Layer 11 of a small transformer language model trained on English Wikipedia (16 layers, counted from 0, width 64).
Take only the direct path to the model's output, skipping the later layers: a vector added to the residual stream pushes a token's score in proportion to its dot product with that token's output vector.

Output vectors of the tokens that the questions are about. A number n stands for (n - 500) times 0.0096.
"s": 543 515 377 449 551 445 525 566 576 402 575 482 558 438 463 506 509 556 588 390 463 575 574 480 475 589 574 408 479 459 664 446 412 545 537 389 572 543 499 492 620 441 493 554 476 423 484 452 426 465 470 617 504 403 524 461 577 394 524 487 500 548 460 505
"odes": 588 460 642 544 396 473 455 540 484 414 589 658 591 390 456 499 423 405 560 492 480 592 424 527 535 525 451 608 570 555 613 512 451 504 497 576 543 409 477 550 461 470 482 480 643 644 583 381 560 422 522 388 388 481 375 452 426 481 375 533 495 323 512 667
"ive": 466 482 570 575 492 473 561 451 403 550 629 447 585 490 428 405 354 480 566 580 420 525 477 546 479 387 494 444 411 490 531 579 607 437 528 473 523 417 490 471 566 485 521 435 605 611 631 457 409 571 387 519 447 451 427 515 516 483 542 612 541 568 537 450
" B": 450 521 501 504 485 538 513 481 454 458 480 433 453 469 541 465 516 525 506 474 504 486 524 539 495 526 519 469 432 481 562 479 531 512 546 452 516 518 485 499 443 581 473 500 460 451 491 582 440 543 595 441 582 510 545 488 489 469 542 561 499 512 501 459
"- L": 474 425 471 501 476 467 477 611 598 528 578 470 539 514 560 419 524 493 506 500 449 411 492 444 613 537 579 427 435 498 459 519 491 538 415 591 452 390 508 589 532 516 404 516 556 610 531 523 517 501 544 511 485 449 466 458 470 537 551 449 418 449 486 554
"ys": 634 478 497 621 471 427 475 460 455 426 618 569 477 524 519 569 558 429 567 529 437 465 424 404 547 404 574 453 607 550 579 562 542 595 415 537 561 465 495 619 549 443 411 454 523 540 626 478 529 457 422 519 563 497 472 356 528 416 391 411 499 328 549 499
"y": 482 514 369 563 522 449 500 369 469 444 537 574 464 539 495 609 514 436 506 485 527 435 463 460 545 468 584 458 495 457 544 548 472 564 537 396 609 506 525 498 528 431 530 542 429 577 636 454 518 477 419 480 550 429 603 454 479 469 454 551 532 506 550 466
"ade": 455 484 589 517 372 571 430 452 499 462 554 425 513 558 430 583 509 354 543 473 560 524 520 549 542 463 514 461 394 548 560 575 575 647 477 578 488 490 527 536 467 446 453 545 573 503 411 406 512 504 330 628 496 462 474 539 487 458 524 507 470 430 528 552
"ham": 453 480 559 498 577 519 509 462 475 401 636 541 464 458 373 507 488 473 586 625 636 476 523 375 461 482 605 481 527 511 418 469 542 418 410 515 490 414 535 576 566 492 475 413 537 567 492 620 490 509 428 507 585 550 580 500 424 411 363 395 463 474 622 591
"ult": 502 474 537 425 561 344 481 526 557 556 621 539 506 487 544 429 415 457 537 599 516 628 552 582 449 395 534 574 514 492 487 557 496 447 486 584 581 389 498 473 541 491 407 443 466 551 361 486 512 429 442 464 439 529 530 579 399 441 534 468 567 543 532 515
"ola": 476 506 543 563 565 455 472 532 530 437 653 554 595 493 486 581 511 466 492 526 537 425 545 530 559 451 425 556 522 541 473 522 551 487 407 618 505 413 374 571 542 478 362 474 588 549 374 306 539 485 436 500 507 512 496 452 479 398 527 496 462 498 496 592
"d": 431 504 538 557 542 402 419 567 503 358 575 428 482 418 463 514 582 549 535 580 489 532 512 538 421 624 535 473 465 518 576 559 463 543 443 540 498 457 441 448 450 503 528 489 449 455 544 580 520 504 492 490 475 404 581 445 508 411 527 557 406 522 571 568
" league": 578 483 572 510 391 534 597 511 449 461 536 510 557 500 416 511 515 498 487 529 538 518 553 514 576 315 452 582 593 586 346 485 651 451 454 519 545 424 498 599 561 417 351 566 654 461 419 540 455 427 393 576 492 619 502 475 494 429 552 462 347 487 471 502
"rote": 551 444 483 521 633 496 690 634 444 417 634 446 572 491 393 500 483 359 596 627 431 488 481 425 520 318 614 515 481 505 503 579 696 569 463 411 537 464 550 619 635 493 484 392 573 629 482 496 477 393 458 446 559 359 397 442 475 472 437 452 442 322 467 631
"Cl": 546 422 482 510 416 513 497 592 530 462 637 488 536 517 564 500 514 472 560 497 435 513 462 464 616 434 448 590 499 497 504 657 538 514 431 541 332 450 581 521 534 511 427 410 415 601 435 533 482 435 517 562 579 448 559 382 450 504 479 514 415 479 470 575
"ently": 509 438 419 534 485 459 470 565 490 482 631 444 543 557 423 529 636 403 498 464 481 605 505 408 402 363 506 638 387 618 291 511 564 595 522 521 494 374 460 583 517 458 395 450 741 643 564 442 556 469 314 480 591 510 468 511 472 530 462 530 614 383 544 552
"|---": 795 307 563 596 312 723 727 735 616 402 978 419 737 468 296 499 474 340 556 646 516 690 428 338 793 116 328 699 677 810 209 665 649 501 286 568 594 162 309 827 590 546 366 167 893 894 419 371 324 373 517 492 496 674 282 371 446 301 257 209 233 228 479 721
"f": 437 486 492 437 467 439 497 532 544 387 530 446 494 511 482 463 536 565 516 519 425 574 622 463 398 577 524 487 532 470 502 450 470 446 470 370 545 462 581 460 512 522 518 550 508 504 533 546 486 526 462 457 666 465 535 564 499 576 430 502 441 522 584 487
"rist": 621 457 399 466 543 526 551 528 549 396 622 528 532 448 496 483 654 428 430 653 531 466 402 458 689 499 402 533 495 484 518 535 629 459 393 548 597 400 447 514 591 543 484 359 550 510 594 435 505 496 404 457 514 577 513 535 364 454 484 477 547 420 412 470
"pr": 466 475 518 473 429 548 515 692 430 459 578 380 468 521 396 369 536 436 610 611 570 532 568 530 600 389 509 574 597 475 449 536 589 416 398 469 511 393 492 510 467 515 471 565 498 536 420 567 511 452 527 498 642 406 420 563 497 429 486 473 415 447 622 561
"cher": 537 462 485 451 571 596 601 576 549 404 551 420 467 435 331 579 541 470 464 634 431 566 512 432 643 469 377 450 622 605 539 462 702 375 566 567 466 370 446 533 551 523 483 427 589 578 458 392 495 393 467 371 502 483 595 617 415 431 405 614 408 464 476 606
"rew": 557 455 433 494 491 568 548 587 409 435 569 513 549 397 418 509 517 311 401 591 458 488 593 412 585 528 493 499 377 533 510 554 478 504 519 520 501 492 421 587 494 521 504 445 544 709 555 638 531 498 330 413 528 471 506 470 537 378 466 529 524 524 494 586
" to be": 476 475 480 547 572 531 489 580 485 465 511 454 540 555 485 501 442 577 482 499 524 592 657 399 409 470 421 667 545 498 424 482 552 535 498 520 602 422 435 537 454 483 453 395 581 510 460 469 614 491 478 566 430 508 414 445 470 454 483 420 602 482 515 487
"ined": 515 462 589 440 482 557 544 565 449 453 658 376 485 458 460 418 562 372 592 501 428 600 440 557 494 461 452 515 461 562 454 474 570 476 509 495 485 432 558 525 538 465 628 487 597 697 663 301 527 465 455 550 456 435 412 415 563 508 474 443 516 490 366 662
"hed": 466 473 407 486 491 456 566 510 491 402 562 440 446 487 401 469 575 397 531 630 499 589 451 371 635 399 433 496 467 515 522 627 529 513 610 595 453 433 586 519 461 479 468 335 554 682 402 394 503 461 526 518 509 499 565 589 451 491 460 555 467 497 668 536

Each question shows what one neuron of this layer's MLP adds at an activation of 1. A number n stands for (n - 500) times 0.0025.

n20: 625 530 485 519 534 301 473 409 411 646 337 544 456 457 483 523 484 487 513 425 423 453 660 591 469 556 385 766 361 555 528 528 535 505 544 416 476 403 450 395 446 597 505 531 621 581 554 643 401 454 483 719 506 445 278 431 517 541 501 491 563 455 632 552
Which of these tokens does it push down most? "cher"

n173: 552 640 456 491 566 651 425 593 433 491 562 494 454 385 531 406 450 458 461 578 479 527 612 510 621 465 496 538 423 381 601 582 546 423 485 532 448 448 473 166 533 430 553 651 462 497 516 655 451 556 626 330 692 554 390 512 500 384 457 492 491 573 496 438
Which of these tokens does it push up most? "pr"

n231: 647 310 487 552 548 557 463 556 437 507 624 592 459 493 549 397 490 534 396 414 490 383 505 425 358 439 573 494 576 482 544 441 528 493 413 594 669 490 417 494 520 444 468 631 397 549 686 393 412 482 368 605 622 604 516 430 446 444 437 617 517 433 707 607
Which of these tokens does it push down most? "hed"

n12: 587 663 497 603 562 419 651 394 662 642 291 448 498 557 742 566 501 465 613 571 421 512 539 518 479 531 350 611 436 547 473 482 461 618 501 459 465 437 610 464 606 429 398 414 543 447 537 449 634 524 672 335 423 375 659 437 417 337 380 399 504 349 487 506
Which of these tokens does it push up most? "ys"

n122: 457 384 589 493 634 490 436 344 572 563 450 499 484 357 550 651 415 536 439 569 436 445 605 468 650 546 551 255 444 735 519 624 511 446 485 574 415 546 654 342 524 471 568 381 478 487 461 636 559 483 606 589 554 562 620 534 386 470 442 543 452 575 362 327
Which of these tokens does it push up most? "cher"

n63: 438 244 505 529 453 550 341 579 580 375 527 415 406 472 542 583 550 538 501 519 363 560 551 665 444 418 554 414 547 540 506 579 629 475 596 512 546 509 549 421 371 436 680 391 513 312 288 555 590 480 550 382 481 493 471 652 557 469 554 654 550 394 476 528
Which of these tokens does it push up most? "cher"

n371: 655 325 383 531 315 420 680 236 401 515 447 543 389 420 348 403 568 512 590 522 521 425 510 449 437 562 550 567 539 583 536 491 575 564 500 529 466 511 657 575 544 330 557 430 438 448 621 563 408 595 447 490 546 509 560 563 631 511 474 538 662 349 569 498
Which of these tokens does it push up most? "ys"

n180: 506 592 531 447 608 473 492 452 601 380 434 646 453 407 636 513 445 523 528 420 427 453 525 398 412 574 655 398 510 426 587 474 495 499 478 489 507 448 491 498 457 445 528 588 513 335 538 486 501 555 553 561 445 454 612 593 511 533 431 499 585 461 509 451
Which of these tokens does it push up most? "s"

n34: 463 777 530 524 492 521 512 469 480 503 494 479 519 556 552 662 542 620 422 482 586 497 424 402 333 527 366 585 566 215 260 513 451 474 472 608 362 671 569 765 485 382 459 441 521 497 583 409 515 420 452 582 428 475 507 556 496 721 411 308 672 495 585 376
Which two tokens does it push up most, strongest first? " to be", "ently"

n245: 532 526 505 286 664 488 597 444 623 609 585 488 462 654 424 461 484 361 550 404 402 498 604 411 491 576 467 469 603 487 459 402 622 401 500 618 643 480 774 418 438 432 361 490 352 564 675 567 296 466 506 512 645 592 637 345 528 428 586 417 423 497 659 325
Which of these tokens does it push down most? "odes"

n207: 603 488 516 405 659 307 520 479 407 448 470 577 483 468 535 574 477 530 518 510 435 550 666 368 471 539 348 446 713 335 534 453 596 527 444 388 427 621 538 581 430 575 468 548 585 631 488 448 528 453 395 500 486 670 428 273 564 518 412 583 544 473 550 487
Which of these tokens does it push up most? "ys"

n246: 422 148 602 539 481 390 625 479 598 416 200 456 647 458 539 480 504 470 362 457 603 649 473 587 534 398 518 509 363 542 380 480 271 614 460 513 420 529 780 619 528 689 323 666 544 382 657 552 497 359 434 623 622 474 448 755 715 353 485 504 458 548 313 389
Which of these tokens does it push up most? " league"

n331: 555 669 610 669 550 428 542 338 571 291 337 495 622 629 485 521 451 584 579 480 540 457 619 517 400 516 410 463 610 653 412 635 384 462 472 499 429 389 535 402 493 499 538 391 538 461 554 454 610 556 641 386 546 512 531 476 417 601 425 438 606 458 355 470
Which two tokens does it push up most, strongest first? " to be", "odes"

n380: 617 741 558 452 465 557 480 542 404 383 316 468 504 358 520 520 520 442 611 538 652 597 460 494 577 575 530 659 516 431 527 472 426 591 507 563 494 501 452 403 578 542 526 390 473 431 537 458 459 527 387 416 393 519 345 467 499 521 457 465 567 428 493 542
Which of these tokens does it push down most? "- L"

n242: 468 371 591 447 439 442 414 462 464 591 378 577 509 542 513 459 486 437 616 317 395 619 734 497 435 490 416 405 390 562 570 576 613 714 600 317 537 308 447 510 595 517 488 373 518 633 478 550 493 488 453 471 625 475 643 298 496 429 574 450 605 598 481 515
Which of these tokens does it push down most? "rist"

n300: 476 377 580 344 455 542 545 463 494 736 437 551 554 577 546 519 565 524 637 633 468 328 560 592 485 508 447 422 431 702 422 476 562 345 467 578 502 451 560 421 553 301 499 496 386 380 535 630 460 463 477 503 557 442 585 472 433 397 642 506 559 529 392 525
Which two tokens does it push up most, strongest first? " league", "ult"

n373: 357 555 501 438 445 518 357 567 499 454 534 590 472 588 528 483 387 448 443 459 521 492 475 500 602 394 461 560 538 393 494 433 524 480 579 348 411 553 565 417 482 455 494 572 671 602 338 729 468 541 394 459 487 646 503 475 509 597 544 551 439 415 538 624
Which two tokens does it push up most, strongest first? " league", "pr"

n192: 442 532 540 472 495 371 290 462 493 469 548 318 566 506 640 428 351 280 468 574 442 464 485 278 535 576 387 581 593 532 484 482 429 437 454 494 491 612 652 612 399 651 467 616 584 564 526 721 433 598 638 431 446 445 550 340 440 585 696 524 402 599 538 577
Which two tokens does it push up most, strongest first? "- L", "Cl"

n351: 645 565 500 455 400 530 511 516 457 551 595 303 497 408 582 527 478 476 500 452 511 365 431 406 396 544 485 562 465 512 435 483 463 590 415 508 631 581 465 572 415 340 518 463 448 378 668 538 423 537 513 466 482 646 602 621 507 651 612 578 651 441 295 386
Which of these tokens does it push up most? "rist"

n186: 492 652 435 480 644 478 588 546 485 644 394 447 555 552 477 419 478 512 326 446 444 512 535 571 517 485 394 694 470 615 521 589 506 473 539 569 540 514 408 435 422 464 459 409 534 480 547 511 461 596 636 565 318 454 373 494 483 514 445 449 466 544 532 398
Which of these tokens does it push down most? "ham"

n76: 376 478 537 483 502 582 517 507 609 451 536 531 392 516 484 492 726 531 564 465 529 430 421 570 574 596 531 547 489 372 500 438 526 359 517 554 602 448 624 397 461 418 575 614 466 435 533 482 484 426 604 494 368 311 273 621 582 534 557 598 574 367 373 500
Which of these tokens does it push up most? "ined"

n249: 431 330 468 467 543 498 415 648 475 471 478 517 583 654 672 576 428 427 542 445 590 478 449 518 461 485 453 442 561 458 503 549 519 518 449 462 473 585 545 434 481 620 599 552 441 471 416 502 569 481 422 453 370 547 518 364 554 570 529 394 450 582 623 437
Which of these tokens does it push up most? "Cl"

n149: 473 575 540 535 561 457 447 339 473 528 375 440 480 645 431 508 448 541 616 560 563 370 273 389 630 478 357 470 648 483 504 470 610 564 464 639 412 567 373 629 498 526 469 617 436 335 625 513 532 368 447 701 614 533 456 496 383 480 575 432 604 631 498 419
Which of these tokens does it push up most? "ys"

n307: 569 204 483 539 457 534 462 524 653 365 347 555 460 487 601 496 625 360 370 485 391 380 672 495 589 493 461 532 466 703 493 550 502 451 469 623 722 444 601 364 555 505 619 578 595 590 533 325 332 533 586 536 424 535 419 447 546 429 473 727 516 491 471 409
Which of these tokens does it push up most? "|---"

n264: 526 459 442 342 554 548 623 520 503 620 618 317 492 491 537 498 470 398 442 525 424 660 584 466 506 473 525 636 357 370 571 682 466 532 477 565 466 547 652 596 553 429 687 430 471 652 531 444 546 392 430 587 483 650 523 353 473 371 392 510 387 464 483 463
Which of these tokens does it push down most? " B"

n193: 596 502 544 542 578 571 456 585 610 479 565 481 539 421 540 434 617 310 525 499 463 518 650 552 660 495 483 507 396 513 506 601 400 491 609 527 408 417 497 389 429 547 477 561 443 491 517 329 638 524 419 390 496 624 522 465 541 328 531 533 358 509 546 429
Which of these tokens does it push down most? "ham"

n131: 596 283 621 466 477 462 440 380 563 474 693 384 562 480 610 639 501 374 696 584 538 536 553 438 430 463 611 414 484 340 528 435 358 517 435 628 519 400 595 525 502 361 527 358 480 541 567 352 404 461 455 459 375 403 580 469 591 657 751 651 550 452 427 520
Which two tokens does it push up most, strongest first? "ined", "ive"

n213: 481 562 597 542 480 396 562 553 341 639 468 384 500 571 479 496 506 558 390 591 531 359 568 555 606 482 462 487 363 534 335 555 527 473 626 516 463 534 455 526 593 439 454 457 410 448 487 473 546 517 543 495 482 589 597 488 559 454 550 394 379 539 537 363
Which of these tokens does it push up most? " league"

n333: 616 410 505 614 610 354 487 489 630 476 487 425 419 592 338 461 547 690 465 431 401 520 376 534 418 369 582 467 710 423 617 301 662 608 549 517 662 424 256 486 416 435 561 593 521 648 529 328 518 542 397 489 597 436 527 542 446 429 449 617 606 488 511 519
Which of these tokens does it push down most? "Cl"

n175: 471 332 407 329 511 565 534 474 378 395 718 399 457 376 504 374 454 433 397 565 554 495 497 488 492 552 688 403 509 512 481 561 621 606 409 614 352 488 745 496 370 484 481 507 519 638 409 676 403 529 381 567 524 547 645 583 486 406 423 425 363 608 685 642
Which of these tokens does it push up most? "ham"

n302: 502 161 383 429 387 494 558 536 340 454 611 591 460 413 427 643 516 396 472 578 532 316 491 539 643 509 365 411 772 587 444 529 485 553 276 699 573 448 713 383 390 641 600 660 577 490 550 402 431 365 422 539 567 480 616 468 495 333 477 710 455 549 660 428
Which of these tokens does it push down most? " to be"

n96: 458 574 527 555 450 507 524 627 543 581 438 190 515 655 515 476 464 488 459 563 420 608 496 439 497 571 566 535 525 617 491 489 655 350 638 435 547 576 551 477 565 434 456 570 423 467 501 530 368 549 553 366 471 736 492 476 506 403 520 504 449 510 440 338
Which of these tokens does it push down most? "odes"

n42: 633 532 409 386 409 461 557 528 499 550 477 587 547 695 503 523 556 442 461 431 485 477 397 367 560 411 527 507 473 392 653 440 540 410 463 450 459 508 468 486 409 422 361 499 580 565 450 646 621 471 406 643 433 549 669 525 456 638 546 573 395 455 409 450
Which two tokens does it push up most, strongest first? " league", "Cl"

n205: 524 591 646 401 464 478 452 763 480 438 361 462 407 541 295 467 567 528 389 614 476 548 612 577 543 420 523 543 459 456 325 543 701 502 695 328 531 443 337 432 434 349 570 468 513 517 643 542 506 407 644 307 503 682 471 465 642 504 499 578 530 480 332 421
Which of these tokens does it push up most? "cher"

n25: 559 571 498 538 469 535 377 500 540 472 466 509 407 418 499 504 428 356 496 554 564 571 506 593 398 412 592 490 547 365 408 403 449 457 432 509 434 421 726 520 439 748 643 617 516 711 382 580 392 577 705 355 570 362 543 392 488 388 516 482 433 355 646 647
Which of these tokens does it push down most? "rist"

n29: 405 565 596 478 519 479 530 325 490 369 524 577 499 384 458 530 508 432 556 715 555 424 548 541 576 572 575 491 547 394 570 608 432 611 478 397 460 509 417 544 395 495 618 464 455 653 494 182 485 459 435 538 575 509 352 403 587 571 533 573 705 478 251 431
Which of these tokens does it push up most? "ined"

n59: 659 499 536 581 492 587 501 517 428 441 457 506 537 401 588 454 460 543 436 676 467 427 495 528 432 527 637 396 636 565 497 455 567 468 535 387 338 563 539 477 619 519 454 547 582 430 498 538 538 576 475 382 545 606 523 326 546 566 437 398 422 456 436 450
Which of these tokens does it push down most? "hed"

n133: 476 494 386 499 540 439 349 389 442 444 638 407 486 454 508 350 254 566 542 388 446 506 611 658 414 468 558 485 490 627 456 602 701 695 524 561 556 457 621 565 555 469 520 669 500 229 661 463 319 595 418 538 683 391 501 306 507 599 516 461 490 521 350 635
Which of these tokens does it push down most? "hed"

n340: 486 523 615 295 555 460 407 587 564 680 555 546 502 419 578 652 456 307 655 678 489 504 533 508 531 449 333 424 595 439 568 437 511 416 581 610 616 540 469 447 255 412 463 502 450 498 489 509 478 489 496 459 390 599 497 500 605 546 597 425 488 405 397 539
Which of these tokens does it push down most? "ently"

n223: 438 407 613 492 500 492 436 457 489 390 363 493 544 465 217 315 677 797 460 646 459 541 629 621 470 592 450 551 457 585 700 576 277 529 539 538 436 529 328 407 491 585 603 640 415 643 405 412 436 575 580 534 512 503 484 398 538 556 503 551 428 573 457 514
Which of these tokens does it push up most? "d"